Layer 5 of a small transformer language model trained on English Wikipedia (12 layers, counted from 0, width 96).
A neuron's activation on a vector x is SiLU(gate . x) times (in . x), where the dot is the dot product.

Input weights of the MLP neurons that the questions are about. A number n stands for n times 0.0062.
n53 gate: -11 4 25 1 -4 5 -10 7 -8 12 14 -73 -22 -28 38 21 -23 -25 -34 -52 7 -1 20 21 -46 -9 45 -35 30 6 -3 -21 28 2 -10 18 20 -11 32 -36 19 59 -21 2 12 29 -36 -39 35 33 -25 -17 10 46 -13 12 24 64 -27 17 22 -38 -8 8 2 13 17 36 -17 25 46 9 -9 -12 -1 51 26 -14 -58 63 -42 52 34 -11 -12 9 13 21 6 -3 -10 -27 -28 -57 51 13
n163 gate: 35 54 13 -12 -40 9 0 -27 -14 5 28 -9 -3 -20 39 61 5 21 -54 2 -8 -43 -3 -7 -48 24 7 35 -54 -63 -24 -26 -22 12 33 -33 25 20 -11 -18 25 39 17 -7 -17 -36 -14 -2 -3 11 -17 -29 -65 36 45 2 -50 7 8 -58 66 36 15 20 -16 -50 17 12 -17 -17 -77 5 48 -34 -2 -15 -9 -4 -22 -11 16 5 -3 6 19 -16 7 15 -9 33 42 5 -8 30 11 -25
n180 gate: -29 50 -12 -43 -32 9 -55 -24 9 15 6 -3 -4 -19 25 -17 -11 -68 -64 33 51 33 -26 -5 35 6 -22 18 -1 27 -41 17 -4 12 -16 -17 -40 14 -39 37 3 74 30 28 1 8 0 24 30 44 2 26 -21 -56 28 42 1 16 35 -45 -4 19 -16 16 -19 -34 43 15 32 5 18 -24 -47 47 3 -60 45 -17 -27 45 7 15 29 -30 6 -3 -3 -2 -14 20 21 32 -36 -4 39 5
n186 gate: -39 -46 37 11 -29 -42 -14 15 8 34 52 -39 12 -2 -25 24 -38 -50 -8 -9 35 33 -15 5 -30 38 -3 64 24 11 -3 -16 -4 1 23 -15 28 -15 31 -33 -54 -10 72 13 -34 17 -38 -10 27 7 -38 -15 -13 13 20 14 -39 -20 -20 47 -18 -31 10 27 -12 -35 22 -5 18 -11 -6 69 16 14 0 12 13 16 -29 -65 -27 -55 35 -17 -43 23 -30 23 7 -9 -42 -29 3 13 -22 26
n244 gate: -54 13 -35 -46 17 -19 11 -9 3 -19 -12 -11 -61 41 3 0 -16 -19 -20 41 -56 -20 -34 5 10 -34 -40 -10 -20 33 -4 14 -71 -51 -24 22 -22 49 22 3 -9 -40 -19 -4 -40 -7 41 -27 33 28 -13 6 -55 11 -14 -15 -21 -14 -15 0 -14 -8 -69 17 2 2 13 -18 4 4 40 24 -33 -16 -5 -3 27 -67 45 -26 -15 17 -29 -44 65 9 -15 15 35 25 38 42 -4 51 -15 -7
n249 gate: -28 22 -47 36 -28 -13 14 30 -15 7 -6 -4 -2 -22 42 -59 -13 -12 -36 -21 -21 56 -42 -15 4 -53 -40 -26 -17 -55 20 -23 23 -2 34 -16 -39 -44 5 -37 -11 15 42 -33 -50 -6 0 -41 15 -32 -2 -30 -29 15 10 57 27 -37 44 15 -19 8 -12 35 -6 35 -24 -68 -36 -18 6 13 39 12 -38 47 -6 -10 -1 51 -21 44 17 -11 22 36 -12 -5 54 -9 2 27 -14 -37 -9 53
n347 gate: -5 -14 29 1 -31 -27 -10 29 58 14 -28 3 22 34 -7 -54 15 36 -10 4 -23 2 7 -35 29 0 40 12 -48 -10 14 -4 37 9 22 -10 11 14 -79 -19 -39 54 -43 -13 -31 24 9 6 15 36 -30 -18 20 -1 44 54 -7 14 24 -7 -7 -34 27 29 -25 -29 27 -10 -33 -50 -11 -30 -37 -22 6 29 -27 8 -30 10 20 -3 -18 46 -50 -4 11 82 86 -65 -41 -7 -56 11 -27 1
n53 in: -7 79 38 -11 -45 -13 33 -41 14 -33 -59 -24 -49 -11 -22 -22 13 17 20 -9 5 27 25 -3 5 -40 -46 18 11 -20 -3 -10 34 14 -18 -9 -43 -37 -11 29 18 21 -8 -17 31 -55 -6 9 32 45 -9 -26 12 32 -63 -34 -30 2 -32 12 -2 19 -14 -14 14 -5 4 10 53 -25 5 -29 -19 -16 2 41 23 5 -4 33 11 -34 12 -59 3 -25 4 5 41 31 -12 -11 -8 -22 38 12
n163 in: -38 -28 16 11 26 7 10 50 3 15 3 -38 -2 25 -24 40 -2 44 -22 25 -9 6 -11 9 18 -21 -34 8 25 48 -10 -18 4 -6 35 34 -8 18 58 4 -26 -9 -4 -36 -44 15 -13 -20 40 -37 17 37 -14 -8 56 -4 -24 -49 12 -24 -44 -2 -6 2 -81 23 14 69 25 47 4 -4 69 34 40 -14 -20 -19 10 13 -12 -14 -19 -48 35 -18 25 -54 44 25 31 5 -4 20 42 -42
n180 in: -24 11 -69 2 -48 -9 -21 10 17 -32 -2 -20 13 22 3 38 16 -32 -32 -14 53 15 -13 35 39 -50 39 4 -60 30 24 -54 25 22 -3 -39 -16 -4 27 -37 -27 -24 38 23 -14 10 25 -16 -63 33 11 -44 19 -38 -9 3 -37 -12 46 -47 8 -41 29 0 -13 16 -20 -22 -22 -9 -20 24 23 -37 -18 -63 -16 -6 -1 -8 65 35 4 -42 -13 5 -9 -10 -29 -6 40 25 -4 -13 -22 19
n186 in: 33 -13 18 -3 35 -8 -17 -61 36 27 20 -9 -20 2 32 0 26 -42 13 -24 8 5 2 5 -36 -59 -19 35 14 8 -14 4 -22 -36 24 -27 3 38 -38 41 0 -14 -2 -2 11 44 8 43 -13 69 16 56 22 27 35 -25 92 -3 -46 24 -33 56 -10 -1 -23 -13 -38 2 -42 -22 -4 -30 44 19 14 -15 -78 12 -12 30 65 6 10 31 9 38 -10 -31 19 -1 9 11 10 20 38 -4
n244 in: 18 58 -20 -28 34 6 -20 -24 57 -28 23 23 20 -94 12 -24 17 -5 -40 -3 25 24 54 -48 23 1 -31 -10 24 -6 -28 1 7 -9 19 21 2 -9 -34 -26 -30 43 29 8 0 -44 -1 -39 5 -52 34 -4 23 -45 -83 22 55 52 18 5 -30 -19 -35 -17 12 -14 -10 -29 -37 48 8 7 -58 30 23 29 -20 -3 31 -14 -13 23 -24 -40 -6 6 -19 22 -33 11 12 -49 -63 -15 -28 38
n249 in: 26 -9 19 -19 41 23 -54 -41 -1 -13 18 -28 -6 -2 -56 75 57 -43 -44 -62 35 13 -8 -3 12 -53 -8 19 -7 -11 3 -8 -25 12 -44 2 7 12 -17 -40 -16 -12 -45 27 -13 -14 -23 -48 -3 -45 23 -39 -42 12 18 -26 3 0 14 33 21 -9 1 16 2 13 -6 8 36 15 -9 -34 -25 11 8 47 -21 -3 35 -15 -4 -36 -25 -58 -10 -11 -57 31 -16 16 -14 12 -14 21 -31 -28
n347 in: 12 11 47 -68 -4 -44 -33 25 35 17 6 14 -25 -3 3 -12 -32 -4 9 -8 24 -24 17 33 34 14 -47 -64 -44 -8 23 18 -23 9 4 -6 -15 -51 -4 -40 34 7 13 56 38 44 -2 0 38 20 -57 48 13 -6 5 -26 -31 -28 -21 9 -32 -16 20 11 0 -3 27 -56 15 -30 -28 -6 -12 17 35 12 20 58 6 -34 11 58 -21 33 3 45 -50 23 -6 -31 -34 -60 -24 51 -33 -6

Each question shows a token from some text and the vector x that enters the MLP there. A number n stands for n times 0.04.

"on": -16 3 -19 -1 -13 -42 0 -32 -27 -11 7 -2 10 -44 -31 -6 14 33 3 -39 -7 63 12 32 3 30 -13 -2 19 -6 0 13 -1 -31 -5 -11 27 -5 -7 28 -4 -28 -15 20 0 9 -24 1 1 -11 -16 -43 27 -18 0 -4 8 13 17 21 19 21 2 65 -1 53 4 48 5 17 1 -1 -7 23 -2 -27 -39 32 -57 34 15 27 7 33 -34 -10 -31 16 -41 43 8 -1 3 38 -7 28
The neuron with the highest activation: n186

"ay": -28 18 8 -16 30 -19 15 -14 -6 -10 -3 4 -13 -23 -13 -29 42 22 4 -39 -33 -13 -35 18 -8 7 -5 36 5 -16 -36 17 -6 3 6 17 0 -5 27 20 -4 -47 -27 48 7 -24 -22 -41 -36 23 -25 11 36 -17 1 -3 -23 -13 1 12 -22 18 -45 -8 -8 12 22 23 10 42 22 35 -38 -21 -24 -47 -34 44 -25 39 13 11 4 39 -38 23 38 6 -31 -35 16 -5 -1 -3 2 -8
The three highest activations, in order: n249, n163, n347

"en": -30 -32 -6 -40 -7 -7 15 -28 3 -18 11 7 -14 -8 -17 -34 3 44 7 -35 -4 53 2 24 -21 3 -2 62 13 -45 -26 8 -11 13 68 9 -8 -11 30 21 3 -18 -2 13 17 5 0 -24 32 -3 -66 7 -11 -29 2 3 -21 4 -14 6 5 -17 -24 -16 -39 5 -13 36 2 37 28 -16 -4 -19 17 -53 -21 17 5 31 0 15 32 3 -21 -12 45 12 -32 -8 -2 -42 -1 -18 0 9
The neuron with the highest activation: n53

"\n\n": -5 5 19 -8 8 -30 -13 -9 8 -10 17 6 3 -7 -51 15 5 -23 -2 -14 -20 -7 14 51 15 -5 15 -1 37 -45 21 34 -26 -16 -15 30 -21 -5 -6 14 -30 -55 23 38 -4 -49 -5 14 10 2 -3 19 46 -21 23 -17 46 -28 -6 2 0 2 16 15 -13 31 -9 51 -3 10 -4 16 -1 -7 -7 -20 -45 39 -3 8 13 58 13 24 -47 -13 -11 26 19 40 9 -1 12 2 10 -13
The three highest activations, in order: n186, n53, n244

"ard": -2 6 -5 -20 38 -23 -4 6 -35 -39 0 9 31 22 -42 -18 0 11 -10 -10 6 -43 24 51 -26 -26 -8 2 9 -38 8 30 4 2 7 -11 -12 -22 8 -8 26 -22 -59 -18 24 -4 -26 18 4 29 -14 -35 12 -35 22 -28 4 26 33 -11 -37 21 21 4 -8 17 -15 27 14 27 -9 -2 -32 1 -2 -21 -5 15 -23 22 32 51 15 27 -42 27 63 18 -31 -17 23 4 -11 46 6 10
The neuron with the highest activation: n347

" T": -16 44 -26 15 9 -19 -3 -29 16 -18 -13 3 22 6 -53 12 13 18 2 -26 -17 9 27 39 6 18 6 -20 19 -32 6 5 -15 12 26 -20 -11 -5 -9 8 0 -36 -11 22 -19 -13 6 -29 5 -5 -22 -4 43 -48 16 -48 19 19 4 35 1 41 14 -14 1 40 36 55 20 38 3 -3 -37 -16 4 -20 -52 24 -36 30 2 15 3 36 26 5 8 17 -17 5 9 -9 -7 29 17 11
Which neuron fires most, and how strongly? n180, at about 0.05

"ud": -29 -21 -24 5 0 -29 -19 -8 -40 -43 -15 4 0 3 -7 17 -22 3 11 5 -30 24 31 21 -3 -6 -7 9 -11 -21 -6 59 6 -18 12 -36 -7 42 35 32 16 -18 14 22 -29 6 11 -14 15 35 -32 12 36 -11 3 6 14 -8 72 4 19 25 -6 -28 -36 9 -51 41 51 20 43 10 -48 0 -2 -13 -31 -3 14 31 24 40 23 -12 -32 -2 28 29 6 -3 -7 -15 -2 4 -31 26
Which neuron fires most, and how strongly? n180, at about 2.1

"20": 28 -25 10 -32 12 -40 35 -16 -8 -27 -4 31 2 -20 -17 -6 25 -22 8 -6 -30 7 14 29 -50 14 -3 -9 37 -29 12 -26 -1 -3 12 17 6 -13 -8 2 11 -20 3 7 -31 -8 -3 9 -19 -1 -7 3 40 -38 -5 -32 -35 12 27 37 -8 11 -16 12 -43 -12 5 37 13 29 24 -27 -35 -21 -23 -15 -27 63 14 43 19 42 6 36 12 -9 28 2 -15 5 -13 -11 17 -3 -6 5
Which neuron fires most, and how strongly? n180, at about 0.35

"s": -3 4 -15 4 23 -6 17 -5 15 -5 8 30 -19 34 -51 -8 -9 28 -6 -4 -16 -5 1 49 1 2 -32 48 27 -19 -11 38 -16 6 35 -34 4 -10 39 18 29 1 -20 34 17 -3 -7 4 9 -4 -33 -25 51 -34 9 -4 24 -3 13 -15 22 20 -7 14 -11 12 -8 22 -9 -6 1 -7 -56 -49 -26 -5 4 44 22 -18 21 34 17 19 29 8 9 14 -12 -33 52 -21 -18 16 -16 18
Which neuron fires most, and how strongly? n249, at about 0.36

"ill": 6 -3 -47 12 27 -8 -18 -18 -42 -25 -16 -22 -6 -4 -13 -1 22 0 -1 -7 -14 40 28 -7 -4 -56 -17 0 -18 -22 -36 18 13 -18 54 38 -12 24 6 -25 4 -61 34 53 37 -24 8 -57 10 -22 -1 -22 37 -36 3 17 -6 3 33 1 -26 38 -9 0 -19 3 4 27 5 -25 12 -35 -29 -40 -6 -20 -22 12 6 16 -6 26 -19 -16 -38 18 61 0 3 9 37 6 14 -4 -1 8
Which neuron fires most, and how strongly? n249, at about 2.4

" w": -26 6 15 7 29 -23 1 10 -28 -23 9 18 13 -10 -50 15 -8 -3 -9 6 -1 17 19 34 23 50 5 -5 -20 -31 -14 26 -13 -3 5 -2 3 -14 19 14 16 -43 -23 31 11 -35 12 -12 3 -30 21 -7 47 -54 27 7 -4 0 1 -1 19 -9 -2 13 9 12 41 41 14 12 13 10 -39 -33 -19 -28 -66 40 -21 42 9 18 -1 39 23 -18 24 42 -35 10 17 1 -22 0 16 1
Which two neurons fire most, strongest first? n186, n53

" A": -9 7 -13 13 1 -15 3 -20 8 -12 9 -13 35 4 -55 32 -7 5 21 -26 -2 20 5 39 6 -9 6 -7 49 -17 0 22 -31 -50 24 -9 34 4 -9 5 13 -36 -7 26 -18 -2 -3 10 -33 -1 -14 -7 26 -36 22 -46 5 9 16 8 -8 13 -26 11 -2 5 25 79 4 7 23 0 -13 -23 -17 -22 -20 54 -31 26 20 11 3 17 0 1 21 12 -36 16 6 -7 31 28 8 18
The neuron with the highest activation: n244

";": 6 5 -7 0 1 0 5 -26 5 -30 13 11 59 1 -53 2 24 -21 10 -19 -46 26 -16 25 -21 -6 -4 -14 15 -37 9 39 -12 -13 0 6 0 -26 8 32 -27 -27 21 27 -4 -45 -6 -31 -6 -39 -4 -31 20 3 34 -11 2 -35 38 1 -13 -3 -6 -20 -31 39 -4 25 -23 3 -24 -28 -23 -4 -12 5 2 34 11 18 4 47 -8 42 -28 9 60 26 24 19 22 -16 0 -24 -16 15
The neuron with the highest activation: n249

"ab": -18 31 16 3 33 -2 24 -28 -12 5 -39 6 -3 -21 -38 -2 17 42 -4 -14 -48 5 3 22 -3 -15 -15 10 36 -16 2 26 -24 -9 14 -26 -11 29 -1 17 -6 -42 -11 16 -27 -29 15 -54 38 -4 -43 19 65 -18 -3 4 9 22 -14 13 7 45 -11 38 2 -7 2 42 -11 17 -1 34 -71 -11 -12 2 1 5 -45 57 11 3 7 -21 13 8 41 23 -27 -9 7 -12 7 26 0 -6
The neuron with the highest activation: n244

"n": -21 -11 11 -13 33 -1 1 -20 -18 -7 35 6 -18 5 -10 19 17 18 26 -26 -17 11 -23 13 12 3 -32 11 -2 -43 -5 47 -21 -11 30 3 22 -6 28 -7 2 -14 -12 42 -13 -21 -7 4 15 -4 -42 -5 19 -45 19 -3 20 -18 10 34 -36 9 55 45 1 8 4 34 -1 23 12 3 -1 -19 -28 -55 -54 14 -37 8 22 3 -15 39 -46 39 33 25 -21 -47 -5 -36 13 23 -25 -1
The three highest activations, in order: n186, n347, n53

"y": -28 -16 -13 -26 21 -16 -9 -12 -35 12 -4 4 15 14 -29 16 7 3 26 -7 -12 -3 -4 19 -1 -7 -6 2 12 -56 -31 28 -15 -32 38 -7 29 -11 25 -8 18 1 -1 1 -10 -6 -18 -32 14 13 4 -25 50 -46 -3 -44 10 -25 -4 13 19 -3 -24 24 -9 10 0 53 6 35 7 -7 4 -45 -11 -25 -11 58 40 33 17 40 12 29 -27 16 28 6 4 -4 30 -5 -20 6 -22 13
The neuron with the highest activation: n244

"i": -18 -13 30 0 -14 0 40 -6 -25 -21 -55 20 8 -11 -16 33 28 -6 -2 -12 -3 15 22 -11 -7 -6 23 -9 -6 -12 0 -13 15 -34 2 14 24 -60 10 40 -32 -12 6 43 7 -16 -4 -69 -31 2 -25 -2 46 -2 48 -29 1 -23 -3 17 -35 25 15 35 -34 -2 12 27 -16 31 8 -11 -53 -7 5 11 8 16 -1 38 -5 37 -29 -22 -35 30 24 10 -18 16 15 -4 -9 31 -51 19
The neuron with the highest activation: n347

"end": -5 -14 -24 -3 53 1 -30 -9 -22 -24 -16 6 39 11 -8 5 -11 27 15 -11 -17 26 -17 -3 24 -5 -28 -27 22 -14 -17 38 -3 2 53 -25 -1 -49 35 -12 12 -48 15 -12 9 21 -28 11 4 24 6 -6 29 -20 45 -14 26 -7 9 33 -9 -5 -26 20 -11 -12 14 53 8 57 -13 -13 -30 -37 -3 -26 -29 15 26 54 36 41 2 32 -1 18 32 27 -1 -20 2 2 21 18 -5 -27
Which two neurons fire most, strongest first? n53, n244

"or": -22 -16 -20 -2 1 -15 3 -2 -9 28 12 32 0 -25 20 -18 4 -3 11 0 -26 29 12 53 -28 2 -18 13 -18 -46 -17 28 3 22 21 -24 -1 -11 -27 27 -37 -3 -27 44 5 2 -30 3 8 -25 -45 6 45 12 9 -4 -47 17 45 -32 -26 16 16 -54 -33 28 -5 66 5 -9 2 12 -2 -10 21 -30 -16 1 -24 36 -13 8 11 -5 26 -12 1 -12 -16 6 41 -60 2 17 -6 7
The neuron with the highest activation: n163

"ist": 0 -22 5 -31 17 -3 -30 -18 -7 -39 1 14 14 -11 -17 1 -8 -10 23 -1 -22 27 33 23 -1 26 14 23 32 -41 24 -23 30 -8 41 -21 35 -44 23 22 8 -28 -24 17 -15 27 -30 -2 16 -25 -11 18 -1 -44 50 -40 6 -32 45 5 -4 47 15 5 28 -8 -16 15 12 41 -22 -3 -42 -16 -7 -16 -21 15 -10 54 39 40 18 4 -32 37 -2 0 -19 -29 26 4 21 -3 -16 -21
Which neuron fires most, and how strongly? n53, at about 0.65

"g": -5 -10 30 -4 27 -10 14 -14 -34 11 -10 23 -2 14 -40 32 13 29 26 -27 -25 25 -1 25 -6 0 8 0 27 -34 -3 -26 0 2 17 -15 -30 1 9 10 -27 -13 -51 30 0 12 -19 -34 19 -9 -4 35 -2 -21 26 -17 -23 -24 30 -20 1 30 -6 -58 1 18 -19 65 -27 -8 24 -14 -40 1 -15 -50 -46 3 -35 15 13 35 35 11 -7 11 27 25 4 -8 11 -36 -2 11 5 43
Which two neurons fire most, strongest first? n244, n180

"U": -1 -7 23 12 -26 -4 -8 6 4 -16 -15 44 32 -6 -44 -1 4 10 19 9 8 21 26 8 1 35 1 -9 35 -6 -13 -2 20 28 32 16 3 35 4 -22 15 -18 -34 19 3 -51 8 -4 -1 -5 -57 -3 58 -16 31 -46 -9 28 14 14 -15 33 -46 21 -25 7 -52 36 -8 25 7 -18 -24 4 -38 -3 -21 35 -25 6 4 9 -11 29 -5 9 37 17 12 14 -12 3 32 13 -37 28
The three highest activations, in order: n180, n249, n163

" p": -36 16 3 17 36 -7 -13 -49 -9 -44 -10 -15 -3 3 -52 -6 -7 0 -16 -24 -15 30 30 38 16 34 4 0 12 -24 -4 -9 0 2 9 -3 14 0 35 17 -32 -58 -5 9 -17 -29 14 -7 27 -13 -3 -19 27 -40 28 -19 8 1 12 -8 -13 -15 6 15 -11 1 24 47 20 7 5 -31 -50 -25 -4 -7 -67 16 -34 36 -8 53 10 44 20 1 25 -2 -26 34 4 -4 8 13 12 3
The neuron with the highest activation: n347

" be": -11 -14 16 10 16 -12 30 -5 -8 -39 2 7 -1 18 -34 26 4 14 0 -3 -12 48 15 7 17 31 29 -3 20 -2 31 37 -7 30 8 -8 39 6 52 29 9 -45 -15 46 -18 -43 -8 16 21 5 10 -23 12 -13 31 -29 2 -13 17 9 -11 22 -17 12 -26 11 20 27 18 -7 30 -14 -12 -9 -37 -20 -36 27 -4 38 50 68 -22 4 5 47 21 6 -2 14 29 20 -17 -16 -26 13
Which neuron fires most, and how strongly? n347, at about 0.26